Layer 8 of a small transformer language model trained on English Wikipedia (16 layers, counted from 0, width 128). Numbers have three digits each and are written without spaces.
A neuron's activation on a vector x is SiLU(gate . x) times (in . x), where the dot is the dot product.

Input weights of the MLP neurons that the questions are about. A number n stands for (n - 500) times 0.0012.
n18 gate: 477609635441396565415468516700595496657508661366527650492462772581442447380496562342431196496396370549625515702432688671313481500591437534444350543566465724240583648238542520663334575659197512620523535444787736550450375521548327355393421636558578671341549608523666339535651564443339523342633621457254625441211452442672551682589438553472672412504711258548454592704496576598571469224638
n24 gate: 676461644291360615633432520438312504392625619438598639465256466492582365535465567337535423348900484595382504335440593657696299508753231130568472424484394627615504596632388702476632632613339477480551587568371566562582598583448550669535253484492202535344702446543644585345660553382504500391350634623546484555579362644458571367348547538377692589477295425322496407488665404374433608387157
n84 gate: 590581406508707622520525325619786388330364413429608589381508441225768571452472600414691582598468362205719591563504682432644421484586407401624414610400480614547652371464587642225583357540612824588687681349372512532241846589583449419563434484491850520376727599444480595654420303461394559261638601643385496653605666619590612236357492414447425587396361427496291362419533575668516602624472
n90 gate: 716734549675425527299330492492476417558759387442378628434797531553154384587436599715563382605703360485762469442500664567472644409523588484492701488334615492512681585430555488706445440681445402374276444698425590698292536316427562564508373464546397559343492277394276375555370332508337461708415619681488317504496402465364595516406413542828465543492777643565461597468577283596635283370706
n125 gate: 518679443545581762519690428599523578573337504657415669636478645477622708763485388410552702584717289529605397303462460333444471455595526533446398553712612767252417565504452492546474417541433474856426377405407570313474616535584368395536403571556541667470638629737356566430544461217544691674485522421504320418649842471500459496485545493383172566596529754615573438477389566464530504485570
n137 gate: 433465504396580676332187523526691550451519327436462639345538530671253605546442511356428728426379825308355277342414647542637658642631651466685450675191312666537459541474595577317557667553676610401432722539180386587496535625472557508642404473614389439329630314447591428410561603485399383580597538298538396351420449345358332534413660622535485470706334343571600421388543496571308635428474
n141 gate: 302516476508208422492406581492593472379623547567619572476524326302425621627400715230378447687579423723276472457541520373508830520835319684454601734452444440543395450370484721277445686413357508567401432536528468480547572613520547676562728727462460460445624441350472653669484469357523531555360640488484536628249595366601361738532754253568629579599563452529267304476582430473881418258414
n147 gate: 406545583455515587389617316599545437631599438351352601581752565562493663518597433565452458428452511557316577293598464441189460670471545522518447417707433560435352724445712421629277654566393415441522396458507334343489942582370412690518629470484400607331421320467397420584279422594496449511464474661500496596507664427580126625640326489425442793544518303561737562474504515684422525666467
n190 gate: 385537688295613464561421492307471590199342492564341554669492441627472644683340455405819634296532240630532520516596540569349420565416492239417277413451426512708488564548573368254331790261325537557597578525451609592476529332630572402612611573291545472423714629601565460625289374409348528476552324388343397655169420544472606528464211484451292142447681414664420432664642276718488352565424
n193 gate: 693620469582585376362428663364511455471770445783348496445625543453448390574616358511555458580537353579420522639184368485627386493256474416341651386239522402409388565684618383401364371389455474548348403633437637504422493646170294444449673507599750333689467603470315585732541407642456585526303407394334575332511569445431548478611455695767515493504607560700290441350508555464466599559379
n196 gate: 433560401500189437600722598607615456651348611421713565548464672713440378324573484410317611504512740652570448295246587504669567677645581611620508651367536581157426300595424232714723512464681456492604314619692504377772706496641476375673445335350633264524664353512564460623548721496457575480358552573198387460395458572465411452556512722598330738400555605596330571314306524520484520616476
n197 gate: 229647535744385485707614355253429500341404447417696360466728545508335470289306585496737302649470247686350359530382640569585261577462698534522520379269454504255474530458588648586477414615469423642550550547450443557481465638429375357583440469475392404565403241454358481591519456268727447473651481496325477384573424450459469370538565478757666184707375573588458420783492579320376496362557
n198 gate: 370398604535566397492460718492631601719601535473422603577523352504647619784123718598577624532689358640515604580548546383422319777710587569515393504414598445668603451323473405468203492411547593278682484564721659392609480455440496433317345379388473380643724496356360496577500530523527473829477582318304480445437714322508336562577481277595450731749462347649381458461612596360370347484646
n203 gate: 632443388521514483638518774427536738402447308580433554370619569585285281532450390435567329381511672449438444657648552642326399536431486434370568385670710575430645396409668432688398597447245641390574568533511465531430386552624605297441576365390351426634662370405630608357556377624427300514611536522525625411528383521417724468496641631650305419380514550672465699382278514641586288398521
n220 gate: 691359324614546538461180460604552652600465627512340741469635602744403366644590504477620432357473607466363658546548600441504434641496390588398746377547504512458538435419678299588338556527761391527725539607574558646671535471448307767588394582483465547640492488267430361427446477359358461256611704346535657430398536647622586119275356689634370566422250437488640512500388603648366573609170
n225 gate: 320819472453481427363572632558696720500398465616484436702349584455805519649255618462336318380333508523393605369572550653504360677462552589713257548508394480473557588298597567343387376688567293390527551392492457318496425380407469587385435414605386308637729753790473488597066474481438593543546421612535326575307532438535543480282535599309670457625527622333709369310492662596587462594407
n240 gate: 515388500519424391458374531310547743454550386583654153382508410568389704392566523283599298543592516422635515443618116816496355651500274568347610778639550430262511496374572512539279367393461519592603442567419588439665469516488435473417657604274608366569508485377634496633485437695405561355564504371492259546438464584511450585695654287212360721596439287556513485403603560283539443308640
n244 gate: 544680412515463485481596466367546676504600610618448394533367569360641456280669485333511519641404295507344445405683677619112566507262470507478443424369523712511460456629500477397615336597590619612608294599541470426277523468573297553533319552476511381533427496444173330393507734551555526559786624284437650418665473589493294187697567721372364552597500571612362460606592592493624496306437
n245 gate: 707559444374426538308677368802480241573633423411570321628605287492328308340461578690465500552589349610569570388512519343406515802304472488564329488339598540438557592264512468360562644496633629574418240444695609527180331483557608256454732504709547555570481698418457419477578270580388504640254354166349449343587561379588598648492453397488669395641558468686709326528484477492441431625523
n262 gate: 500371346663449453665583414681642662706244280261643411714504443450467395551275485536562594553344422329439471569485355577529431485604281507351627754379341463352378274402609496534518545577544259434609423395507613388398614492632333389622425596539695255646504558485562525572712327278431580464396625560413589467478739657511794551547540336715522456518366507656640514533474331482530496364543
n263 gate: 516468479383150543400562386405655528350671401496584597532314531746847410676105584741631644369433390523617500449668425520536397568551613397450647341572580350520609551579329431393714537304568532600237246582644540374679564466483575693567531588333524508305371830508436563670412419699508714572472548736528282556564500751579717380365500329630571591616540488637544330625508425574544728460666
n268 gate: 566548431425578427598496653574717492566633605368248476340516807463343635468639618542465650480512568271581578415500488279500640540357448477469324737342587476210542373504609324444500524606492590205379456351661394449492496437435445381376266697466283339484727480508700722430677553492407480543728599348336214179425529484659389488351539561484214656720461433427376566297666465481424369343298
n298 gate: 529454350538492631479573271595615755496591467372400504306562671396716369596500467674604564470223492629402397258564414387471533626627424590597275466179135416676541708517512555637587606329776646342467492347404571640583391429483368349467654446576446217566614318841425504488496492476553719185463446542570450433580474500615421392243538634475291541179574563725495784277620222565584578258463
n308 gate: 475587630245568327153359658550489239557590639500475595479454472681608312561624467542446388522521309539504368553433454533514307699656500397500585504439732310567666486665371445511575430471533464641604711637450450347608525695358536584564546399299500688683363518439601382643540252581713486518323533445622449500504268568614580597471428279478709443435529606504311418412429706592719670496621
n18 in: 702524467320611648524565524685695440433666359241496347650555396190492590190428500276603631480406645392403669551520335675524606436481609617604419330464584488547539450705516669382386334456595429314370632386647449355476276286398590696442454412483245603445593603361318465500401765419637559543656157448575572312428714532465564464330329573713391425532484440130288500576602500635532438246574
n24 in: 588413374711500440414428805711416521549582747342237646321248556449324508467541504532520449609443608492488569472534245677636545459351458399584329676599570359411552440382451521395341420475714537463541492701598349508692479639085593314585644661342644410664512390205463492496459516648743492304375702830370525768265292504431533352545471360471601374586549335530697492687424145608612633644561
n84 in: 381461425491586309353309407513421513752569530329647399727688197455595470669422400399448674296521553357711470543451462439543444361640193773781491434478391395428496441384500465531513562565288526314427626540595888619427213386826449557305563483750396569509428307625586444316509517432296851530373678619008343674365473212432261539504275529539649449776491369379462611539451606555478530509445
n90 in: 331508535665299582424362337508693559562458454496542351417579340662525591370305584627425392379546449418451638450190508567567367724620577741757342710445703526376800578504300287621692401664639387521341623693639215500420754469582521369665692331311386412404709266580211558471764411504430642580905593290567525352390648375558517550533386426666421529542633500487473409470257413443589211319479
n125 in: 440435500473416620511520640606484473602378489523599550363557422528325632454670473578325650386428376467440337327567496741420481623402310289537414605703565640338534350625454337445458328683607393538622639242324439391477496504338458700523753362651573695702549565653264466489565585399647485264500319636720693604796500496297661511363424463674143477378474573314433640454701628545365361599436
n137 in: 378431319435736449444273529285619649568480413444480614436460473391713650504370391504328595652376292625680432563447544629681584439311529341481406721415403659615716606408703732533568607548315693436552638632428708560396900781537703395599563681521484460596622504560640301405312694626346687340457589398436459403286729256571678621556351500557536651693512719621482722346521638480394445476361
n141 in: 571330307481386489389425383697527354678447504564443461375610392492389538366222527273668528622637426411403534632288610588654318569395492481474414574623330457590463451443500321590686566538596485653752593668435515647458612415377458596466496681451469412237343397703538455307573308324791561454504589632546689361288496569131535393450496560418455485619678562480241821670291534593612289584489
n147 in: 368528573422507372726500395545233617441310315598557299612626752600532622486521535486384362486328378507321535524612416447472315358316410503572331691461255453476545472563440342605732637571426313755535550323606542427426550429566360589587593613587429472461448398624493360514458589655594542634545600468489725233628628532667415507567571455715570570447591468324311510464551708579321649447678
n190 in: 500530535504277388648687465358703173232589633341407569399492475456551367513304538298429413452609268508595555500924429542403199449703641508582754349470257539463500541395576341526248759369436500441508581634576458504559317500509667504658660763360542597407533538568513149508378602355396316534720470556735423500496575315600772513395483409577567420200496530228477504376151517393188587563700
n193 in: 553566555543450428485571621614520535633599648420439371165679463468508515488597685575599286732572430425620424409351379423631359577436298629232430625577419325353597387454736663484439810385569707673576299378443496640496454533274553539534649531254546347573373389588408686720454493496209793397425542711435469353512516561353515442294669295496572549469473500767224481395571451376469538577701
n196 in: 636623415125587481571455540480367524500571145457571456614476388570508527460508496558280846707590697415276465617464590389722621572391544477343327488278552717582361515398414656382575593326643441642339241694492567457508604642328723424531654448508512492252458669302575320492539611566539590074329257496571592393349356484644504453646346558729500610559613520447405566404524749512436640464492
n197 in: 373468617405636458300263596430560410670453330577332440826632397643637419657528575515578548404624440466511651585496399422402585425496560322447560400590532460616416527450453849628823492351457449633266614388590816446305413201419438591331466712521555590578588488390598461461582432202442582633523606544698488618425496551558366371278692485631542360527372800492534392813476431294694435379268
n198 in: 373612656567411544426565311588621444496459639606671617474449685426552646110616526720256649527599568305467691317435537281440397604434530460666504663649373632369554602507636534793500492444433485366474653584448256361437377433297515724620518623591485648322467319574641775548378439369478419319427560610662556519489308611438485296304418489508361621604673571392476727526576507572526635511463
n203 in: 611302407557296593360352473436678599481594395463519365399387282528428522621611473588560336310353419478541560306690511644492447523400561578434188488424572658418382374703455650772624380769477458633534622597315496421542332568516414447820467542188397534568504613371564406305477383596601406391485233477440519546599720696422618349281508566450589680398361595327665440661777433478630679356564
n220 in: 370533496312508537699534466434530500533492659480533534854488488513215288467684579375607705322451416552346106337309647413562574529496756267548365546326533681345605468229442328470566407587745467856574550314413512508397442566410594734569532417593388285475411587512326586471616576719459631550467554538553734287346324611333396599640587351685586323819471391680626349378777602427718504504373
n225 in: 531595354707590500583468500305540702637347387399397652641480546541323259488838175550618398326606336542669617531585516591631500480744640348710404560706464352407596319746422356581500415311362405516598532367472587613646560496341500504640481579766357535677596492437315719648646660581516418457337480424680277496655349681523429532461599419392473805390676544553281301628488453265444322500566
n240 in: 581389641393547241744597428461303105519280450368457596586356546681492585500452500508418240399352412435423672395492660476500648354450636314351636376603536556477362500547531476387570601728717583654484365424622119345249441596447742734399519413462441394516731480551634508313692629550430621598492516632870671492433484465450555476281772339512477508520512532508534453464334651362576380713531
n244 in: 772464378326607691615711647361555453504694436557475281550425416369529401471536482584647437242646610385616736461622496543590486601486606489339408650511558558486402518661264449500436577831410522475539438574396608415432739328348479631450591381431500759579549758525371568482550545423507468522390514339518587156319548421592428460783511514453635461665518337504527678522300525542522663536653
n245 in: 738471446786496564232438661440310378480500356644403467202520662614698512751553362539391437579436356425496267440653720719642588602679512620736426389581635401568555524528500705409412326492528419484363671529395645388371312371563520529508445390496512528419508460395330468348411430559784283193377394426584664602386496444568541545335731646442632400443468406555376776730679321935508349423600
n262 in: 661413669417467713405572257541458549626631532322459229431431512354549379578442364352574310681537379544412647451189496488418650603649575322620362726566289571730504484581333463264431269389479652660504492487484262541459591687432720463617736735548215529561508700348594423561488464709403533807294719429549583459583713402468574319480718804600387382578520579419393358363563435352288298607228
n263 in: 401598525634617520391396331312413391895641245656447541380504602567613389565622338496681646277380640586449252512314464638366332585619471675508611529674378582607606385596672377446360549399634726730504402298565645659271541586454668878663559362776512512568401375367573508328705539386540460363571443352768292679569479504528289322641346410500504416540608301584592456672500647535288552419424
n268 in: 380526396334403583411474504680470470091534467575538487492726562478424492648577542590458530357299543414607370438509538310331609458396611483480504556297462423616442467479450676310525504875326369276294640513340668383344581504391295602454430915586224669176545731521483295538858610463421450673508364418437509220432312345654394492513673578346342806660592683255592367380448591438445575652738
n298 in: 513422430578457517466504592428544336585573504716702657279462596616419749693491500646466584214496574379542517724610508362577198556462544479621552535427357509361420315640287552263283610667332453264193509733564663517551284464686640725403471509601435680556638743354547793407491405517221521688424500330389526293250638462432677419389749416348787423732483465353266343378827719508574732659479
n308 in: 109634737391517479251227557368414437670357607424525635493521411526776624426715595279500536658431479476671372407650680616297382511552401438313500414535750546576603558434441614446503486528553650609462726411434570493469507352410431235380623412579634538709524549385503594493556409664631483587356504532514521588482493490641525724563423541560555441434445408536477372712651445623440552500531

Each question shows a token from some text and the vector x that enters the MLP there. A number n stands for (n - 500) times 0.008.

"96": 536427522497360458633591504497454476405446471731571438673676599368477499620596498576397236481405426375533723287421707533633738540451300574448459403568578515336503179421745336454572609490599500473474721541584489322639482335389591716510439553351384674669226442559508591466408481486435556687617499529688638499896427326438514398616607478329431545524451488624672542517599483585547406498362
The two highest activations, in order: n220, n147

"j": 607300292323233572521628449575441536412683569604363641527570459470600473691449297520430472586618538432426554662487426355617631581502560477376295411544418488598520427347593411430438359566688466598362779413355527522459377193387661501560478671288557467641382332489441616503280373637553314555517468584678433476492467408340559459727564434460593442416679517532584583710568356439592398475262
The neuron with the highest activation: n141

"it": 478478402488438538274709380560462477297571515493435540355560492466483511695602249539339530586619586582390387537370498515615470420450361576320374470557598483559587425616305731784217588456564585433364518410558575549517342347477364552681589250266449668408584446612462684476442298432487511493582501478500444514694503587639332386637486385361709431482644435385611598495513635317626332650662
The neuron with the highest activation: n298

"y": 485553385456335544546558434479361489146464457421635543641564594348553551520516415414395490704500498601646685750418332285317475559530494619564520442348468547625352467471387496417380451300484463415299595291505462514517622503461444574295436363393460525529215466211415624271341619520610317573576585571616531637662465404556513501469482314420452431492416590691707556486256447410415454610388
The most active neuron and its activation: n193, at about 0.74

" the": 473435419455359506587096468520600510484280483479558491550457499350636599384565566417207409524723553525643513678458499381505490602569453464423405466456496519506556458754399389340471485373450403402481620469563421395594566289485601574621415388411443549455322488530462510478470599555463428500724471468664314607667477406330564421598677386472590326532560682941573514589588399457390519620408
The two highest activations, in order: n268, n147

"ated": 445474572519631421431468354526533478601518488489670405323497536316596690489489658391310464471532400556551370370627510446684340531496579743355519496721556458623528103545401317470633539453794395246424499448733427470530352377350440513532575555440337591637365491434463659342615852451394512547590481514424651598453444514567487380535593485600860684447509487427528477477554595330373608405550
The most active neuron and its activation: n198, at about 1.9

"ap": 355502473381544510616493361575536590466499306650524447517531368644619599479457272574303580515448558694615622537384466293731715457407820449557346563524468516628570425557479494251578447570439386558356535500476590650528427455560708416564628445325502647427463391597392624215429458640471377408785300621555553383418400412464463391605492516585604719699447319642689441660530457344534617544619
The most active neuron and its activation: n137, at about 5.7

"t": 509231386478400456569624452505167239344479539287494520452608548328700494560512346563381432563447600282589312598410287311594676478682501605469217534442612445535552415533399499454542382407524580355419600492385562420519501463507551438324347417351366681370486508484547551414468709540551502351637641493460456581936512427376536270697422571566566627579645551509735542463393587258477525517531
The two highest activations, in order: n268, n84

"ing": 559457425543470431515538384516438542493589454456656455310402443422540863520556587312225455541564370422670475527510545356582655447463453488289513640543590474627476285532553371410458534538628377324292436474520405619499293412541452454516507281301606570544483538536546546400499551590481503476476598609643548524656573409560663528552462562589799483479473593578709461524593529295316643274579
The most active neuron and its activation: n240, at about 1.1

"ec": 542309526684606569532485348478286527411533676488721591534411641453590566651616364461486621596440705421349741640308564452382649489515582398610485341572381445702528462486543447431401349440153471619463677407398694420562517339481545448718309547328717639478415429744502532471430656517684496579611504489544486620463321403451520424704606337503348338535477453487592576685405574525393609661310
The most active neuron and its activation: n193, at about 1.2

"h": 362535362282439646372734319391619525498666404493512465525439453664596578487406301508365595528535535434577727656177642467526468656470593572550318460285459487621592415439600473346402330491501445565226559535457406636466464397452524567502634592316383551322592338413408614363494429554333641710654236537589672492696477271381579541582461594503617434506664623653624623498544530314454519539344
The most active neuron and its activation: n90, at about 5.1

"ork": 579645603441366483363531444468430480449364576433720475635325471524527509730469252332343297444622488561444559557450602376722739523382676493569451590588280465620531489522475381390392487535757374623339660418543241630510450459440446536644585370368552472364310607578498343375381603478664466389640570553545725694494359428507629617550453460611605754536492460636726675729426620359508379532508
The two highest activations, in order: n298, n193

"a": 632399366360388695463615476465464492548597578491611713533764370370710495584523281635632418568522542482611564562384536392440700394508502437340364321356431524585524362500344552307476518503669508627392588456355433523585322327447521460495565521396375617530272505444330575418402647705574507597678535548600621527597515393126653436680474367589629571556659452449546524556326248298391587272564
The neuron with the highest activation: n244

"ish": 174554555475408596402500364404258498467484515326598605514093590586735687621564502410249450420449484553573455308468685442614448523365660497437418436381390358619485700497330402470485539434704476484035437523690409500491567438406459615595403429392580559470506611480497645403422593406288573650503387511486491523406524400462508524568450463358483521539760445582651596619440702340475577377354
The most active neuron and its activation: n263, at about 6

"em": 494509502392483574471642490341828588606623396417475358312625490448610471513496409423227590574313482511328511538348492555541598435246602466488441330543643479605479205569744312477351716413491354493455627593466349553446412472532476537644594453256451424691415603487409565597291546430607628724507464572590582640533399450504616494641678573357642797457556603469606694792514535294501540464642
The most active neuron and its activation: n203, at about 2.2

" F": 363395425683427396600459466402349479399485622503550483509557616212631511497721321433412459885465461541593643444444572316569421496280471373513398420415647518600487435607474485402481381427491413578310663473481600468335426369480652520546498529307418636596393378516620468289541677511394519503572388654646684598576457362598486427384533391529491360411633667627606522474454540461496582458572
The neuron with the highest activation: n197

"age": 229337535621505494449530446587380552377405479452646499553558722579580801565755373342284372403511451604496441314482586456641540511359385442415499660360714383690695496512334496462522408489502305543360601464444418546570490498384368589596523349342611696770549522596440564221406428462442542461626328511628433485433446544519487406573515336396559544561446382410697576616501656382378381441578
The two highest activations, in order: n308, n240

" of": 507358492517533465459605435408455541430368553487530452522700462500710761442611490377328545540693440582555533481736444439494590299508528360264297615578735411543470403635458368422362619384364573480549585417616205535538387378590357591641542254370504585506389348623558488429381474552305310548667490573359533565427603420349428316681306520590635371346640513642609438391538516273389395465603
The most active neuron and its activation: n190, at about 6.7

" g": 456455452541500392662372377456486398274426493438721527525507615422414237494539451508408364661466515408479373500441429391361410567754436719393425407484723627556534354590344404404399385397534517382344540400470516430530606348620551452433386470445439527482250454513461534261537634576481444394501531604760501426601522346349745323591665344564590514582670536689672452658315460246400581481524
The neuron with the highest activation: n263

" from": 509351525591421509458570534529592457361378498330634690571608476439740661441408645486369529584563385461672388620414484320417673366337360606362334652471757437575547392587500455329457556381456374689469545443621310559538507356540532669449458468531581623509300654507532539299492758508339296446637633510552531705539354361352678374760268670447488482530675537698623569434495412298382534452494
The neuron with the highest activation: n203

"6": 357392433508401267702670356575587441556424512659636508541514735287369682620587507478317513506581470475443512371428544598641504542590483467468455619419759426707471348587665316579521689533631472386350732462624479440743486315346522608456507512327428662532316419410427560549457580494460496597464387477592711478600761330374461512726538344401615315524509401564656583479485421515449577440651
The most active neuron and its activation: n147, at about 2.6

"im": 724432494527352509861536452451585604431498699622712507484365645308595557491567434435421565661431676697654557549324605452469646460298438527349384436583570539746544311560513475401568384543352500545251559504491423639527552256543453320480411343248529479511336599515637635544419519579578621551704392505400595410770518562401586485578651511507336427409484484410620488640551410382508460504257
The neuron with the highest activation: n203

"k": 606566285395367525733656344601516565269473399540461527663443557521555521406660541503362605493468651518547618510471645593622770689338525468623525385547578722649591607569436429320642476624571323494413736462363539616527503371558492610434393532237313499455297604501655647464507630631617368325344362558554479672432565461439660745669312295625517586570619595656662549522474522434543615457389
The two highest activations, in order: n196, n193

" ": 642329572648337234530420438324273360266370462438753614580540621305561340454746554517433450600534449484727416647231322332722510544462282502627384386653496540554441363496538590376509505599488574432479649432538581525528450409484476700566335496491457616505350468481330505608442727567542422724640579488628528577698605351390682368639555403492485342578459444489703587555368427384378549485454
The most active neuron and its activation: n196, at about 0.79

"ul": 526407516541506710475549486557546411464266525480633639338488501560534633694620426619420297577601583596382381499667423523369668500474605498401387381607572613449572361482756540483399460477247721673506680384423512597518172399651554540387602385293390615356306221415532535407335485451388648606690290499499487534662520610558611299555380411454521384596634616427612469378462670392595469651315
The neuron with the highest activation: n203

"al": 760312521394384366722384446506488535488447440590582548346707500529548537375480360523339400522334500581586496366532380242703453490664461594376187361385642424573486395497529381330472547345459567513466361490420512477571563351671303536475518690294205674501420773393647517490406650410599660486519625374472769354452479522479514496451470535349537444482476679458615490672360503380316576486299
The most active neuron and its activation: n268, at about 1.9

"ter": 496434516457291422519440416485562640344319418375466262592468569533655719618581278439334471446731481586483578457417622408511696608361374546392527644562372451523534477539581622269484467497621532666245553501608320617269542523558573699528519551350439478484422511772435568434452504451699565497583544339447598518486479262370424395587683373472705651672874392531545375501246569466433639569447
The neuron with the highest activation: n141

"m": 523641307368646303618484483291344494617465580599492567453353664288463578636575450369193514644454642494535566407371522557493487449093555282223469573314777533442581333472509444489534462489516378566186529445328500629520341401486415691494546387216399435606491488481454711491534499507470526432572531578564557459335410513495546630718501357629465520531554490548541542392416521457415553388622
Which three neurons fire most, strongest first? n193, n240, n244

"ro": 787382342367378417277400452423689509420253283328639578545558643409539535520602106598457478516366526435316643478465426429799512534727587453409509583430481534613374489537439368300333533357471606632647519449571635495425401449614455433614518421373355537288345399475429572300432562368517518681520524285502606670241502393293781606578404604422544499615590302556586626456396441349467506502503
The neuron with the highest activation: n137

" had": 389428622765304167411416489630544584627391533655565659426480652415601514451332598334386329451548422289514476480561489276338541446421325688431375545477441413642344597711328550334480603482513382366387523380563349584461554387484470678424583523462492650570397487615556550275471671500588389416521561722536628573528390365540700640726610598474572551513426606669556448553515363274406678465586
The most active neuron and its activation: n220, at about 0.93

"o": 628368397468616505503708432467521465435568482368697574411599564433669451755747483464456432573643585434494354633477677473628396412336642462596535203496580385503563504490517366326543604466394325738570670402345607581624571324357556546442352423388419597613351414494515572465437625550339532575524408519482606808409646604453598540471579540558491517557617739346689615381322250453345675631441
The most active neuron and its activation: n198, at about 0.22

"il": 398387375405593547250686449365522532640359487477499389519458544400550595665571610607351519647489430456468455546460646508804741539441376446340342540482832423613549354564491238446458504418564491390410691325357519559538351453591355514507598388158722467537383508535612603563486447579541676541619393533666469511412490314509628530549626410467610435585545677617598607711397474461326647566462
The neuron with the highest activation: n308

"g": 381492400465446428538421318511418520252424418318662457378657552580473398549576329371497551672525572411301603499463408405415492606518470602412417599409783558589507483557365334513341321534504548360216476426386540359618507415547495458483372564287383466346312317444554565542607550657476414450642526620613597570517612283328522426401487382441509678650522540718614412653325384193455527492571
The most active neuron and its activation: n268, at about 1.8

" in": 696306496643515552482480485532736417509395499423542584497570528368699670403440656530286539542503522507592495632449611323485577349423299487513396532549743345638589360601388417427529665362478519422338610477593344512571497410687648427486542479445475495708297438529500494379457523533280145535559644537395565695567405304369462457700545449536564326541632408733721632587485419328299620450513
The neuron with the highest activation: n220

",": 475410472525364379614650474522555432413370509339703524515562554191495592537486732463350430510563583405644537564322510394447484435353481574328479581383545488557678593858482431505608619450725427524307476450634411538462212360437663581651455419495407590533306525490591507448422424456499473651627592583521647647460552411356645474809526391494523532368429482630589509584432569462586630333407
The neuron with the highest activation: n225

" b": 476429509442365265601465349581581541350403497400607496413649557397468383527521422575452454631554525524532570408458477374371720559528455504364482552504630499619490464610481380425334407430481377350043524426462419572531519447562721433460404414501256499619295321324564576428482668387429489629524513650763767573432584211234701336598538405406773464337468493641601484494355429410311492454560
The neuron with the highest activation: n90

"r": 653587086401658456420633459570552477417408336418596257416619460605502447556448416457312479468499536476440434536503411374528714385518335697369435467486575543746589281533543766474421563341763502303421667377391614527536582356388492712487409505347271506406565544452483401284437802542380643572398540504505551620529376485404402390735544731404487533392558460629709606521519519394405432577523
The neuron with the highest activation: n137

" I": 494541275656343527562423429566379558371477550334712437625491703384620624494731562557457431707643590492547590505527427400490542606481390585588479524477629343644508623642481356383476565313625480556435720422471319518417599303583765557497563540407461699400311492633356549505387414525322385535350581441490520475622577221391417539703704573756486300437450590526630453503434478342371509561395
The neuron with the highest activation: n203

"ure": 252482559462411424416360432558381705448416455526644418620470633601639776558718460540322383407554456572506635502498599354575464708321538336431465717471789414707557517519485437510612287457479506326339520473427349554535479623314390504631433304321528667545521544605448573395604415448561527602624394496725646689547502412522592350620675383418630476457604483492574683595385563258438521520551
The neuron with the highest activation: n308

"er": 464374299477545520443615420573573331552399503328630367508404538450703616470655413399272485547422547332394491569662510442676650769346534493383439700547633578571501286601541626412566634416611460442235488555580541441487250457424526568616291502304362565529328555298434560402526469386383575614454424382772267645471521278375446702448534352354525494403679647511613570323481641418414594502526
The neuron with the highest activation: n268